Layer 7 of a small transformer language model trained on English Wikipedia (13 layers, counted from 0, width 128).
A neuron's activation on a vector x is SiLU(gate . x) times (in . x), where the dot is the dot product.

Input weights of the MLP neurons that the questions are about. A number n stands for n times 0.0019.
n0 gate: -47 -32 15 -124 109 -54 -43 80 -107 29 291 -59 26 83 -57 -25 15 86 -186 -113 -90 15 89 97 101 87 166 -33 -52 -122 -94 -26 -41 68 215 -44 256 51 137 -48 37 36 -31 -33 0 47 42 217 85 285 -101 3 71 39 31 -43 -166 -97 43 -100 -69 78 278 -252 -14 133 -7 144 336 -59 26 77 46 149 -128 -11 162 205 86 22 105 -167 -76 221 22 -150 -19 163 184 -39 -114 100 163 178 -123 -215 82 -36 11 -171 22 75 -134 175 11 -65 154 -15 -87 111 -185 -136 183 146 -30 18 -335 48 101 -73 -64 -100 -52 -55 -104 -122 159 163
n6 gate: -109 150 14 108 -166 -124 131 -168 -42 158 46 257 18 -11 -88 -38 0 -140 -18 -59 11 -166 220 -52 18 -202 71 88 -171 27 -47 -11 230 -51 -51 -181 135 -98 3 -161 -172 -484 29 152 -39 28 -17 -263 42 110 142 7 -105 -31 80 -199 -64 -185 -3 10 -42 -39 -121 -21 -48 276 56 71 10 -96 40 97 -132 99 -14 -11 27 158 103 63 -44 7 -38 94 -90 -18 132 -68 64 10 119 -10 -4 124 100 -17 29 -55 90 -163 32 -47 -95 146 -82 -55 120 -71 -70 -117 -110 186 -61 -10 -94 -65 138 60 -41 81 -57 146 222 -109 -149 -173 -138 -135
n15 gate: -90 96 -37 -43 -68 105 6 -53 -91 -72 -34 48 -62 6 -41 -69 -81 -102 71 -96 -12 3 271 -14 -26 -146 52 3 -60 165 3 -93 -83 160 -35 11 -41 -17 -6 3 14 55 21 -89 143 98 -68 -53 17 299 -50 131 -16 -148 24 -119 -176 -89 -11 -93 -165 -140 -53 3 -56 208 -54 71 -65 6 -141 116 -12 -55 -62 54 -265 37 41 -101 -30 -17 -14 -33 42 52 178 16 -65 -43 -65 -118 -28 120 -56 -118 9 -72 -86 8 171 23 153 94 43 159 -99 97 35 94 9 17 78 33 29 -58 175 51 -102 152 -37 -177 12 155 48 6 -27 -23
n26 gate: -205 -27 108 -84 21 -53 -121 68 -54 -3 104 23 -17 -132 71 121 59 28 -146 -6 107 23 29 42 14 22 -101 -3 14 3 -3 -186 9 19 128 0 -118 90 293 -34 -14 118 -322 106 135 -28 19 -73 54 -114 67 19 -44 -55 -22 3 -11 115 14 -96 -53 3 -3 31 232 14 -119 37 34 83 -35 11 53 -14 152 -6 -30 85 102 70 105 95 191 103 -86 -23 49 -55 49 54 -118 6 106 -40 -8 66 -12 -36 70 288 165 58 -40 97 -80 -42 -61 9 37 -103 23 -85 38 154 44 -174 69 -51 80 30 130 155 -112 -40 -80 9 -209 14
n30 gate: 76 182 47 40 -104 124 126 34 -111 -5 36 69 -245 -77 11 5 -3 -155 -78 -126 -37 -68 -25 -70 -135 123 13 -41 -8 43 76 -59 -180 -40 -147 19 -266 110 -51 -74 -59 11 37 22 39 98 -29 87 72 8 -76 -109 161 117 108 -65 127 184 -19 43 -117 -6 -38 60 38 28 -146 -144 -126 81 -39 136 3 40 49 -130 16 5 65 -227 94 -177 27 54 -8 -48 25 -27 -19 -108 0 -29 277 -6 -157 -51 76 -13 5 67 25 42 -15 0 -89 -68 -65 -25 44 32 14 -38 -103 -37 -162 -3 62 -129 -51 41 -67 45 3 -74 -139 -72 108 42
n68 gate: 131 119 -158 -104 62 -186 9 -76 -123 -23 -62 -18 -20 27 -139 48 -26 -48 9 96 18 42 -85 -88 39 -87 50 6 -50 28 141 15 -44 -77 51 -101 9 23 92 201 24 -40 97 20 -15 -55 59 -11 -111 -121 106 113 6 -40 3 88 101 -118 14 3 -196 56 32 81 17 -129 -108 38 -12 -106 39 39 31 -6 136 41 6 12 114 101 83 -58 52 -170 -103 -122 62 -110 39 109 -87 -199 -15 -115 11 267 128 -377 -3 -136 -194 83 -155 15 74 -29 -31 -95 52 -122 3 20 50 77 105 108 -126 26 -111 28 -128 47 -42 87 171 -88 -67 -138
n204 gate: -117 68 -124 -55 -114 121 -33 297 9 9 -27 211 264 -18 -224 -98 52 56 169 -96 -72 86 160 262 -18 4 -156 101 188 -111 -27 167 133 -4 -59 -26 23 -39 311 114 -125 -149 -73 -143 18 -9 -318 -139 -115 40 -134 -4 122 -230 8 -9 -55 -36 156 77 61 173 -367 166 0 248 -290 252 -96 -53 117 -356 -74 -21 -87 93 -156 -153 56 70 256 87 -109 -65 194 -126 -187 246 13 -59 -263 -188 128 -270 -160 -17 67 -60 -99 55 66 76 209 -141 27 91 146 -94 -257 -114 -4 276 84 235 -82 39 112 -123 -9 -5 -192 -231 -45 22 40 172 143 -89
n221 gate: 49 -31 23 17 24 73 58 -116 -240 -59 -99 -112 161 15 0 42 -57 137 -168 -51 94 -82 -32 -6 -132 -43 -149 -161 -152 120 118 -65 61 45 -265 -213 -108 74 -25 -72 -26 -39 -126 -119 -70 -6 25 218 -75 69 -6 71 -39 -33 -52 28 47 -3 181 -53 193 -116 -11 20 11 -43 -9 -69 106 188 144 66 57 17 125 -190 -25 3 -20 100 -123 108 145 -28 20 82 -67 -100 -66 -85 25 3 98 127 45 -31 61 -107 -82 -31 38 102 -48 179 52 3 -34 -70 46 -102 176 11 269 22 104 -11 25 26 -34 36 56 87 -56 29 -84 63 63 67
n244 gate: 72 9 40 -153 3 24 62 -79 234 -89 -171 86 -79 -19 32 -50 194 -95 -89 -9 -128 -116 34 119 -121 73 -18 150 -164 -33 94 -75 15 -72 122 -82 -86 6 -51 -61 -19 -41 3 186 31 85 35 -184 -74 -18 -15 92 -106 -177 -15 -6 196 170 -90 166 27 -49 54 -188 -102 157 28 -151 -43 22 6 -122 -102 107 -112 104 38 24 -36 -51 96 -21 60 -78 21 -62 -115 115 23 85 121 214 -58 -22 -141 155 242 -30 87 95 40 -56 -177 -44 3 -90 -27 173 -66 16 -98 9 152 -39 129 21 -6 -34 -63 138 -112 28 -127 94 105 -255 -76 -74
n260 gate: -82 49 -98 6 -60 -32 -51 -145 140 26 72 18 154 233 -175 -49 -174 -52 -60 -142 -145 -122 -30 43 -3 -15 -242 42 -18 -107 61 -24 101 272 -179 67 19 109 9 -53 -9 -52 -31 15 123 65 94 47 -30 108 58 84 -77 -17 158 67 71 -42 44 78 85 36 -192 -24 23 -78 119 -78 56 -60 88 -17 -81 52 91 122 85 38 -84 -6 -48 -58 -129 -47 61 -54 33 -157 31 -74 -72 58 84 -69 -20 -32 -27 -29 26 69 -340 -106 196 95 66 64 139 -15 0 -231 164 35 54 -170 89 29 76 -133 20 -90 -9 -63 21 154 -105 116 0 54
n0 in: 45 -29 -39 -164 130 135 7 44 -76 115 153 -92 183 216 -75 -48 205 -25 -152 -85 -120 70 -119 -208 193 -71 236 -121 93 -95 10 -3 -122 67 3 -32 -116 -137 209 13 66 41 -44 -58 139 -104 60 32 59 16 132 -102 -38 9 259 48 -9 -17 129 -22 -103 13 -173 -52 58 36 69 69 16 -149 -87 90 185 184 136 197 135 55 -233 -94 41 29 19 203 3 40 36 32 88 -188 60 -127 -49 40 -13 0 67 3 -116 3 -33 -63 3 -95 -136 90 -54 -66 40 -48 -194 117 85 178 88 160 -141 -55 -144 45 -7 109 117 -7 -208 -89 78 -3
n6 in: -87 79 -25 -18 -38 142 195 -23 -181 126 90 69 85 36 33 49 63 3 159 -63 -39 87 51 148 -112 -115 24 47 -38 129 61 6 174 132 36 50 26 -38 139 -185 10 -156 -72 208 86 -187 -3 81 114 -32 -37 -57 -30 -165 135 28 88 25 50 177 -56 -19 59 41 43 111 44 10 88 -45 -3 -27 82 79 -47 -63 106 -19 68 -209 102 -158 -212 130 -173 -6 89 30 -88 -42 73 208 -127 146 -143 -3 -96 74 34 -34 98 -22 -109 209 185 152 -9 -45 -119 -69 -181 66 -93 104 75 65 -87 79 -302 156 -51 60 19 31 -133 -168 -6 -98
n15 in: 38 -29 -163 -283 -36 -41 26 -81 91 -82 -76 78 -60 -6 -37 6 116 3 145 -128 187 -9 -51 65 -174 -116 81 30 12 -196 74 175 -142 -50 65 83 -72 -75 112 150 30 3 -22 -44 -46 -24 -87 -50 -21 -79 15 77 -84 -64 77 53 -12 -12 -27 29 50 -112 -80 -69 -71 60 156 -112 -51 12 -193 -71 9 81 -71 -204 29 -87 -79 -12 -3 27 -80 74 44 147 -97 -69 -95 9 -101 93 -88 -57 -71 134 131 -29 21 -180 -100 24 39 -53 -100 151 -47 -33 28 6 -193 -24 60 -198 189 -47 -97 -69 -12 -224 247 -258 -168 -182 51 -36 -26 30
n26 in: -57 14 159 69 83 -67 -3 -133 18 9 -91 -18 -30 -83 -155 32 110 128 94 -98 -9 101 -66 85 -46 36 92 302 -36 29 74 92 -57 -73 -288 33 25 -30 -126 18 52 116 -109 -18 -118 -92 -37 179 -39 -96 -65 -161 -89 81 -3 0 72 6 32 -93 15 51 -62 36 21 159 99 -72 -95 112 15 68 -16 20 -18 231 -92 -33 35 -59 -88 -141 -118 41 15 -49 -24 124 0 -49 95 -154 3 66 50 -9 106 -76 -97 -147 -153 140 6 -53 -109 -112 134 -36 23 302 75 48 66 52 37 52 126 -292 225 -151 27 -63 27 -110 51 39 -29 129
n30 in: -69 73 -219 -65 -55 -138 -72 39 106 113 58 -73 108 -19 -42 -55 -64 -42 -57 123 94 39 179 -34 -113 -174 -119 -113 -22 149 33 63 263 -8 0 56 -22 8 88 -8 27 8 73 -72 -71 53 130 29 68 92 3 -79 -5 78 -169 -84 -67 -71 -48 -60 82 -120 -69 8 -64 90 49 27 -29 38 110 74 -59 -10 37 103 -88 -91 166 11 77 -58 -19 -8 -98 -173 -11 5 161 -23 31 -123 90 16 -8 74 68 164 27 -23 163 16 88 81 30 -53 58 169 107 98 -38 -73 -54 -126 -6 60 85 -13 -92 147 -3 -142 16 48 -46 198 168 52
n68 in: 65 145 -94 20 -165 -43 50 33 -65 -31 -39 12 53 24 18 -97 -9 68 -100 -44 -69 69 18 146 -45 -136 -6 -3 53 51 57 36 -29 -9 57 72 -21 73 201 90 30 11 119 -69 -169 -12 -144 121 21 144 -46 -80 -118 31 78 26 -53 89 -55 -45 35 -6 83 116 -60 -12 -32 -24 23 103 -105 -6 245 150 142 -32 25 52 243 -70 -3 12 -49 164 -209 -84 -59 -51 -104 123 59 20 94 27 -20 -111 116 -129 115 -74 59 -77 -82 76 116 133 -11 -225 77 -213 -50 82 81 -26 103 97 23 93 -160 43 65 -89 6 -93 330 -32 118 -206
n204 in: -20 -49 147 -67 -78 -79 -45 116 -89 60 -78 227 -127 -143 92 67 -294 22 82 -165 35 146 -93 207 -118 38 -192 19 23 97 233 98 -54 -139 20 -23 284 -80 -30 12 94 -108 165 57 -23 -19 -48 -95 193 43 91 -145 48 -74 11 68 -22 -74 178 -116 251 -70 -45 268 30 58 -19 159 -92 8 224 -183 117 -116 -11 -15 -239 -42 -8 -286 -22 175 -107 228 109 94 -133 145 -233 66 -37 -86 -19 -97 38 11 137 -45 216 -104 31 59 126 128 27 -76 41 55 -203 -232 244 -27 -41 157 -28 0 87 -269 -120 -24 -251 -175 -161 -195 54 209 -92 8
n221 in: -47 -88 -177 164 -163 -173 59 -9 113 -38 -53 -74 -181 20 26 -67 -55 -21 -83 16 14 -110 97 121 -14 -3 -48 113 8 136 240 -59 22 -102 -178 35 -69 41 -30 -41 221 -122 230 -57 -64 106 85 -11 -33 58 67 156 -18 -64 13 -56 -37 -22 -79 24 -122 -31 32 27 -38 -47 66 -72 126 191 -31 131 -155 -61 -5 -55 92 194 70 82 -37 5 87 114 -8 22 -3 95 -42 97 -80 -64 111 83 -97 -147 168 151 19 -112 -97 34 -23 134 -17 -14 -8 67 -8 29 25 -66 -34 48 -28 -134 40 27 -78 87 -48 -36 0 -16 -191 19 -40 -114
n244 in: -30 -27 -6 51 -3 -187 -50 -32 -141 88 133 -78 115 -228 -133 -188 0 103 -57 50 10 -29 22 -34 257 -43 191 -25 -206 124 -64 -45 31 97 138 -129 -152 -124 -110 -99 -98 -60 26 199 66 3 60 -25 -69 -78 199 38 66 0 -119 -18 -42 -16 236 12 163 -261 -58 -46 -141 -75 6 135 87 85 51 65 0 -91 -65 -100 -24 47 43 37 86 -58 -65 108 -9 -80 155 72 54 -72 69 246 -97 320 25 67 0 -18 147 -27 0 48 35 -113 -3 25 30 -32 -24 -13 60 84 143 -12 64 140 86 44 -149 -30 63 148 76 12 78 172 93 129
n260 in: 139 71 19 -95 -68 -12 -17 -178 -26 -43 -181 0 82 69 204 166 -117 19 -61 -32 62 -7 80 -84 55 -38 171 178 10 -74 121 221 185 87 68 257 79 88 -141 35 -19 187 123 72 35 110 18 6 -29 -160 -100 66 -119 -175 112 -40 85 109 -141 68 -22 -48 -196 208 -122 86 -137 42 0 -147 100 -48 -3 -6 101 70 122 133 40 31 121 -38 35 106 -93 -246 -109 49 40 -234 -95 0 125 -163 -25 -40 126 68 44 77 -99 -32 175 3 206 -125 -186 154 87 83 3 16 3 -28 -56 56 12 -85 3 47 23 13 -149 44 106 -6 24 105

Each question shows a token from some text and the vector x that enters the MLP there. A number n stands for n times 0.0062.

"\n": 196 217 34 40 -28 13 40 -192 -24 -72 6 -9 -21 -19 -439 72 -14 -31 -119 -73 -9 -14 44 48 -20 -42 -14 -58 -20 33 106 87 -44 -113 23 -52 88 30 -89 -75 33 105 -152 -42 113 11 -10 -27 -21 -34 -58 -11 -15 -30 11 -172 -43 -82 -101 -83 41 -67 -38 39 23 -81 83 76 -93 76 -157 225 99 38 86 -81 1 -53 -11 -40 31 54 49 -53 152 31 91 -25 -231 115 92 -75 47 -117 -17 33 34 25 -2 -102 19 83 21 59 85 1 84 65 -21 60 37 53 -50 107 -118 12 -79 40 -85 70 32 -152 -23 35 52 61 44 63
Which three neurons fire most, strongest first? n15, n68, n30

"ian": 92 -50 0 -12 100 -17 -179 -129 -31 24 89 41 -4 -11 -107 -15 80 100 -11 -24 -100 121 170 -128 84 -7 -14 55 -24 -86 64 -38 -37 -90 -39 -27 38 73 -5 -32 140 14 -34 165 91 -12 1 -61 92 -11 -86 -64 -9 114 125 -142 -38 1 -77 57 67 88 -18 -22 -46 -69 13 -25 79 -103 -73 -132 118 -119 89 -64 7 -67 -87 24 -31 -43 -55 -116 77 77 124 -29 -27 10 -128 64 34 -25 -64 -60 86 177 6 -58 -12 -37 -6 -26 36 -14 -5 -43 -120 51 14 60 -92 102 -9 -36 -38 169 -330 327 179 -20 -48 -78 44 -5 4 138
Which of these neurons fires most? n0

"als": -54 45 37 109 61 -53 -98 -136 42 -88 4 22 -63 1 -246 54 60 89 22 130 20 -83 15 -44 68 115 -35 187 71 -57 169 55 -29 -134 -188 -24 -10 65 -5 24 96 122 -54 41 94 -71 61 19 -83 -26 -59 -45 -6 154 -94 -157 26 -131 -140 -19 -35 82 76 -14 -117 -134 23 -22 -13 -21 -78 -33 55 -109 -2 -43 3 -167 45 -59 30 -38 35 -78 112 -43 137 71 47 129 -75 23 -38 -59 66 9 27 51 -76 14 107 -17 23 8 91 -130 13 -56 -61 22 -83 16 -18 152 -17 -142 84 17 -47 312 140 -79 -83 -164 108 40 63 0
The most active neuron and its activation: n0, at about 0.66

"up": 1 -50 -7 -41 132 -30 -8 -47 17 36 -106 9 -77 43 -227 -94 62 29 27 -138 -109 86 152 -17 168 13 -2 127 114 -20 -13 199 78 -78 -10 -20 11 -10 -40 -25 79 82 47 -3 144 -289 -24 -24 143 105 -51 -196 -34 12 -133 -48 167 -66 61 31 -72 -8 -92 20 -153 50 -20 -6 119 13 -154 30 132 24 9 -6 91 -146 22 38 39 -60 17 -26 5 38 39 9 29 14 71 118 207 -38 -42 82 23 231 45 -11 114 -5 -35 5 -48 -129 13 -47 -12 94 15 74 -109 200 -99 -13 120 33 -74 51 29 -129 -28 -107 6 23 225 172
Which of these neurons fires most? n0

" L": 93 -33 75 -7 69 28 47 -87 -39 -51 -24 -18 -54 5 -193 7 47 -45 -48 -6 -8 35 -40 -56 88 -45 -51 34 87 62 75 12 55 -36 -112 -35 21 137 13 4 -20 149 -33 -14 38 -236 61 -31 -20 -65 49 -46 -125 20 -16 -227 20 -54 74 -117 -35 40 4 -48 179 20 53 -42 -22 188 -202 -29 176 -25 102 -69 40 -173 71 58 50 33 7 49 223 42 58 -62 -89 52 116 -41 28 -35 -46 -15 -22 135 -6 116 -18 77 27 239 58 -42 67 186 -131 -36 -16 -171 -62 -123 34 -43 157 -35 -55 41 76 -110 -181 62 -18 3 -100 172
Which of these neurons fires most? n26

" part": -4 50 -29 30 230 -59 193 -138 -142 76 40 46 -32 -56 -220 66 84 109 67 146 -96 -74 26 1 149 50 2 17 -160 100 51 75 -80 -57 -14 -56 26 48 -28 -38 77 113 -73 20 79 58 -37 -12 140 -258 -57 -97 -95 185 15 -144 115 -151 98 -59 126 -22 25 -69 63 -70 36 -26 24 94 -66 -84 190 11 -23 136 40 -40 56 46 -27 -41 31 -66 123 76 -30 -21 -50 36 79 24 88 -110 -27 -49 -53 183 79 -91 -99 -64 -27 67 70 -60 77 77 -12 7 21 -77 -84 -15 11 43 32 -68 96 111 42 50 65 78 5 -10 -111 204
Which of these neurons fires most? n15

" swim": 120 -6 133 103 56 9 56 -123 -60 -58 -47 -89 -64 -29 -259 145 143 93 8 -48 -87 -188 94 9 166 42 121 -49 13 -3 147 73 45 -107 -88 -22 -31 93 -84 33 -16 150 -39 46 79 -3 27 -62 -35 84 -72 -106 -89 108 -114 -37 -42 -91 -95 -72 -7 -12 39 -3 25 16 83 43 -90 -4 -131 -73 266 -23 -62 -177 2 -35 51 -6 -10 34 69 -100 191 -48 15 46 -169 55 17 1 135 -124 12 7 11 78 -94 6 -112 50 -76 14 -9 27 -66 10 -5 40 5 -171 -43 32 -59 -54 30 101 32 137 81 -32 -40 39 62 15 -44 60
Which of these neurons fires most? n6

" 2010": 200 82 15 130 155 -86 105 -35 -18 -33 -26 -38 26 -16 -248 187 85 213 -86 55 -45 20 131 -8 62 23 104 89 74 77 111 -13 -71 -88 25 79 -16 -109 75 -54 17 79 -35 31 27 -92 1 -63 52 29 -38 -154 61 25 11 -213 -18 2 23 -97 37 59 -95 108 -38 -61 32 -77 55 -89 -91 -106 106 13 23 51 -19 -63 164 -59 67 2 -45 -47 127 77 52 -108 9 18 1 -133 -119 50 -48 56 -44 67 24 -68 -89 -2 -5 75 -20 26 20 59 -218 -30 -38 -23 -167 -88 -53 -107 56 91 -37 194 113 -62 -124 86 44 39 -55 181
Which of these neurons fires most? n221

"io": 17 -191 44 -47 -24 77 -69 -150 42 -141 -57 28 -76 -52 -135 -11 19 -105 -62 24 -42 55 110 -16 231 12 44 31 253 -37 54 22 -67 -80 -21 -170 -17 14 -90 85 23 96 -28 50 0 -176 146 -59 108 0 -84 -107 -113 187 -45 -87 -36 30 28 -7 38 -47 -77 3 -98 36 21 49 -107 -33 -53 -12 122 23 51 -69 82 -4 -16 4 112 62 -19 -18 55 21 -145 61 -87 -12 4 79 61 -29 18 126 31 150 86 -23 349 16 -49 -40 -77 -53 90 -13 -117 37 -14 24 -127 175 73 -59 36 110 -14 145 135 -159 -42 -1 26 122 145 30
Which three neurons fire most, strongest first? n204, n6, n221

" he": 136 -6 77 66 -50 58 110 -102 68 44 12 -94 -101 -9 -210 61 -81 18 4 52 12 -88 126 -52 119 -78 53 -63 109 6 202 85 -40 -10 -72 -50 52 -118 -78 -41 100 192 -172 265 65 -2 40 -44 -39 -11 50 -68 -101 72 48 -45 -35 -77 -83 -56 -29 -22 -102 -81 65 -72 45 32 38 -23 -81 -47 229 -36 138 -20 52 -107 -53 -98 -64 48 6 12 91 32 103 -32 -170 33 44 75 52 -30 -41 -19 26 -16 19 -14 -23 46 3 130 0 -189 24 -6 -123 -127 -4 -22 2 -119 -80 29 -22 51 -134 115 88 -156 -173 105 4 -2 39 47
Which of these neurons fires most? n260

" take": 65 125 53 86 147 -18 67 -93 -32 -66 4 -41 45 -82 -236 3 36 109 -64 71 -69 -78 -60 -137 120 -13 59 127 15 -38 104 83 80 -119 -81 72 -25 -99 -120 -39 24 20 36 88 -17 27 78 -89 24 79 31 127 -82 -12 -37 -49 -75 -108 15 -98 14 151 29 24 44 -30 -11 87 -98 64 -90 127 288 40 -74 48 -19 -102 0 -48 19 -32 -95 -143 41 -33 9 91 -179 -31 70 -66 74 -91 5 -27 -71 46 65 -35 -153 -35 9 231 47 -81 20 51 -9 103 -67 -195 -82 16 -35 -4 36 1 -127 34 110 -120 45 12 25 151 68 183
Which two neurons fire most, strongest first? n260, n6

" and": 81 41 86 -14 85 61 -151 -40 116 52 -116 38 -61 24 -141 38 4 -58 6 39 17 122 73 -237 149 69 2 82 65 -15 47 74 14 -94 51 -5 -29 118 40 3 21 9 -124 128 -15 -73 73 -20 15 -15 -31 -128 0 64 60 -39 132 -32 -31 59 24 -66 -10 -71 -77 -59 12 29 55 12 37 178 172 -47 115 58 35 -146 -44 -121 14 -88 -76 -54 70 36 6 1 -36 106 186 27 86 -95 -12 -28 97 122 86 39 -116 37 46 -164 -98 -133 -64 -30 -72 14 16 18 -14 165 -12 17 -39 125 -19 158 28 -316 -65 28 119 226 140 90
Which two neurons fire most, strongest first? n30, n221

"ation": 74 169 21 -5 36 43 -112 -170 16 18 113 -75 -76 21 -88 97 9 112 50 46 -129 31 162 -137 78 -26 -23 226 1 -8 44 82 -11 7 -50 4 42 1 128 -45 -22 21 -162 143 17 -154 9 10 14 -61 -92 -58 -43 188 -94 -75 83 -33 -54 -11 -54 16 3 -67 -144 -121 31 61 -48 21 -156 -76 143 16 62 18 -15 -119 -41 -64 -121 -27 -47 -10 152 33 72 6 10 -47 -76 32 121 -15 -83 -22 26 224 2 -96 196 -32 -76 119 154 -178 66 11 -54 -6 -15 -37 -205 29 -22 -226 28 -17 -80 269 33 31 -65 -14 -38 6 68 51
Which two neurons fire most, strongest first? n30, n6

"ik": 60 167 21 47 79 52 -289 -143 36 82 -38 152 -18 -37 -129 96 -134 93 17 -28 -126 35 176 -82 59 -25 33 -50 66 -88 8 -28 57 -118 52 4 -38 85 -17 -66 -29 159 -64 87 103 -123 25 -59 25 -43 -50 -11 -47 40 -10 -142 24 -37 -73 -13 43 35 7 -36 -94 -93 -42 -59 -4 -65 -226 -222 115 -41 -74 -76 -37 15 -97 -108 -5 3 -131 -25 140 9 -42 -28 -100 -72 -42 198 103 -118 -12 -46 123 107 -29 125 40 54 -134 -94 12 -24 101 -68 -175 52 -63 -33 -24 -23 50 0 -12 97 -102 69 114 -18 -14 -186 120 81 137 98
Which of these neurons fires most? n221

" record": 57 -41 70 44 139 80 92 -31 15 -27 128 18 -45 37 -161 134 28 102 -76 -52 -83 -52 94 -53 92 -170 14 80 26 -50 145 105 -58 53 22 -17 3 89 -54 -58 -33 -25 -80 106 80 -91 6 -19 72 -109 -46 -47 -18 76 -74 -33 54 -15 -153 6 -70 0 32 70 -139 -35 2 -5 -78 -47 -19 -1 386 6 -108 -2 33 -141 53 37 52 36 65 -214 81 25 17 69 -39 117 -48 -65 4 -110 -27 23 -31 143 20 -125 -30 -23 -5 -47 54 -62 6 37 -76 49 70 -63 -98 -56 -12 -57 31 -58 -24 197 66 -89 -62 -8 48 -19 52 74
Which of these neurons fires most? n221

" of": 173 16 -13 -57 4 35 92 -130 3 -24 10 76 68 -3 -290 109 46 -12 -77 22 12 -139 154 -52 86 -42 -5 -8 -110 -2 65 -50 56 -20 -43 -72 23 94 -49 -28 2 -9 -150 60 204 52 58 -49 -6 -1 -20 70 -144 27 -9 -62 8 -35 -45 -33 39 -70 -37 -50 -45 -151 94 -45 -31 -21 51 117 196 -66 -37 -106 5 -133 -177 2 -64 9 118 -2 148 151 40 7 -71 -5 47 -12 -64 -20 17 -39 16 23 -85 29 -54 32 -13 81 94 69 51 -1 -58 44 -35 -193 -179 -131 -4 -94 67 -33 -44 121 81 -295 -55 -68 82 133 2 -14
Which of these neurons fires most? n15

" Man": -12 -7 -35 87 -31 -65 -97 -91 -2 11 -24 35 -11 -17 124 -12 -54 84 -13 -66 -28 15 86 -140 153 -47 13 17 28 -68 90 40 -50 66 38 -13 7 70 61 -23 6 -25 -135 125 138 -140 118 21 123 -103 -85 -181 78 -75 -83 -96 83 8 9 -79 24 24 -14 -56 -72 -87 -11 128 13 9 -247 -128 192 -86 73 -14 16 -122 -22 -16 29 106 115 -108 141 -74 57 30 -67 79 1 -83 161 -162 29 99 33 -3 -10 175 61 -28 22 -103 90 -144 168 59 -171 100 -22 -43 -97 -51 -5 44 123 63 32 130 179 -32 -66 63 -26 -26 145 137
Which of these neurons fires most? n221

"ract": -1 -275 29 -31 14 -74 10 -97 4 -19 -121 50 121 -23 -81 54 -14 -131 -37 -15 -83 -15 130 24 281 114 60 119 -52 -28 53 72 38 -145 -4 -21 4 -6 -58 -26 -7 3 -11 -38 -30 -124 -80 40 88 25 -87 -145 19 -4 -59 -96 126 -30 -20 7 -124 131 -58 101 -48 -18 69 65 -104 -66 -211 -39 144 94 47 -93 16 -79 -18 -4 -54 -115 127 -200 4 154 -50 56 -87 84 161 44 100 -112 -15 12 25 321 -61 28 30 -104 -38 13 -306 15 100 32 -120 183 80 -29 -55 -43 52 65 -89 38 -47 40 -13 28 -55 87 11 35 -36 -8
Which of these neurons fires most? n68

" second": 121 -26 91 108 146 -41 98 -79 -13 -70 -95 -6 1 40 -304 70 -28 134 -34 92 -49 -84 42 -87 49 15 67 45 14 73 -36 44 -68 -102 48 35 4 -98 -239 -104 56 -57 -23 65 4 -132 -1 -95 1 23 -25 -1 -41 45 87 -187 22 -57 -83 -50 95 8 -50 73 -38 20 56 42 15 -64 -56 -52 227 12 76 49 19 -112 86 99 -1 63 47 -106 64 171 -90 -32 -49 -64 -13 -133 -55 18 -99 -62 -114 78 -26 18 -30 -137 5 21 45 69 82 32 22 7 -28 -25 -73 -36 -155 101 113 5 -98 263 85 0 -77 12 -11 46 23 123
Which two neurons fire most, strongest first? n68, n204

"back": 62 187 70 163 -37 52 -118 -42 37 46 -97 73 56 -46 -309 32 38 -26 30 74 -96 -43 84 -142 58 -112 16 70 17 34 20 -34 -31 -75 -24 -10 -43 231 -138 -49 14 -72 -4 91 99 -197 42 -47 73 -40 -62 105 -106 -14 -148 10 -15 -10 -84 -31 -110 -65 53 121 -48 -52 35 44 118 -9 -30 -74 215 63 -73 -8 5 -112 -55 60 47 -78 -61 -54 -13 161 -84 31 -92 54 -127 -85 89 -48 16 -1 71 31 35 140 -35 111 -27 50 37 28 -20 71 -83 141 78 -115 -70 39 -98 -57 16 90 -46 261 101 49 -66 25 -3 -1 124 53
The most active neuron and its activation: n0, at about 0.41

" Art": 78 -77 -2 98 5 -62 -20 -231 -98 -76 134 -66 -53 44 -132 92 -37 208 -21 -9 -55 -152 -34 -28 150 8 20 -62 39 81 10 -20 -45 41 -93 -22 -6 117 50 -17 51 -2 -56 73 42 -82 52 58 23 -31 114 -3 -52 147 -10 -224 32 -21 -27 -110 67 110 -40 -5 16 -55 136 21 -178 54 -132 -150 153 45 158 -79 -11 -14 89 38 32 37 87 26 185 149 71 -63 -52 70 3 -38 -7 -74 22 -35 -19 118 -45 94 13 -55 -30 185 92 -97 -34 29 -81 -28 -7 -110 -196 -81 53 77 -7 99 -23 161 39 61 -199 112 -16 -88 87 73
The most active neuron and its activation: n221, at about 0.62

"en": -52 7 -97 -64 195 -70 -67 -185 -35 -39 17 -8 -24 70 -204 16 0 120 14 -11 -42 102 198 99 296 -53 -35 116 35 -3 175 119 -31 -83 -15 -14 26 29 71 -48 22 83 -130 36 23 -271 68 10 -27 -55 -30 -128 -3 131 25 -74 43 5 -136 18 90 118 41 -2 -135 -74 -24 48 -136 -4 -54 -75 46 -99 77 34 56 -114 -147 54 -14 34 -136 -69 68 53 277 45 -71 32 -83 151 1 -66 -40 -35 70 31 -29 138 -11 -142 -84 36 90 -110 85 -42 -53 -24 -48 96 67 95 -31 -252 50 46 -92 156 22 -26 -155 -11 45 5 -28 84
Which of these neurons fires most? n26

" begins": 13 224 22 65 80 -35 0 -22 -7 -32 12 -99 -6 -69 -328 24 189 127 -33 163 -39 -15 92 -28 114 -44 28 137 43 -76 161 63 -13 -146 -55 -74 -77 -37 -61 -39 157 25 -173 159 15 -15 93 -102 -19 -55 -16 78 -101 39 -54 -59 -16 -75 -36 -104 -77 46 -16 -3 14 -63 97 57 -78 47 -71 -62 249 27 -11 96 36 -71 7 -15 -8 50 2 -36 147 103 85 104 -93 -30 -15 138 -57 19 83 -40 -42 -15 13 13 -79 -52 -51 -15 124 -63 22 80 -237 50 -47 -33 -1 81 -83 160 79 1 -54 99 16 -137 -89 35 46 122 57 -28
Which of these neurons fires most? n244

" Well": 96 -5 9 171 104 -2 -11 -86 -97 76 62 -96 67 49 -201 79 99 10 -94 -17 -19 18 168 -20 81 -115 62 -84 39 -11 38 -9 -40 -11 -68 -99 -80 172 7 -120 31 141 -71 85 48 -61 46 -39 10 54 -94 -44 -65 107 87 -75 -8 -68 -60 -42 -52 3 -11 50 140 -26 64 19 -102 79 -230 -75 203 -44 59 -60 50 -95 21 153 -10 6 7 26 73 57 -6 18 -151 33 149 -119 35 -42 -9 -3 -114 113 -66 42 144 16 -113 207 73 -138 95 -107 -19 21 -45 -70 -134 -78 -5 -32 79 101 34 135 63 -100 -219 70 41 -39 -3 49
The most active neuron and its activation: n204, at about 0.56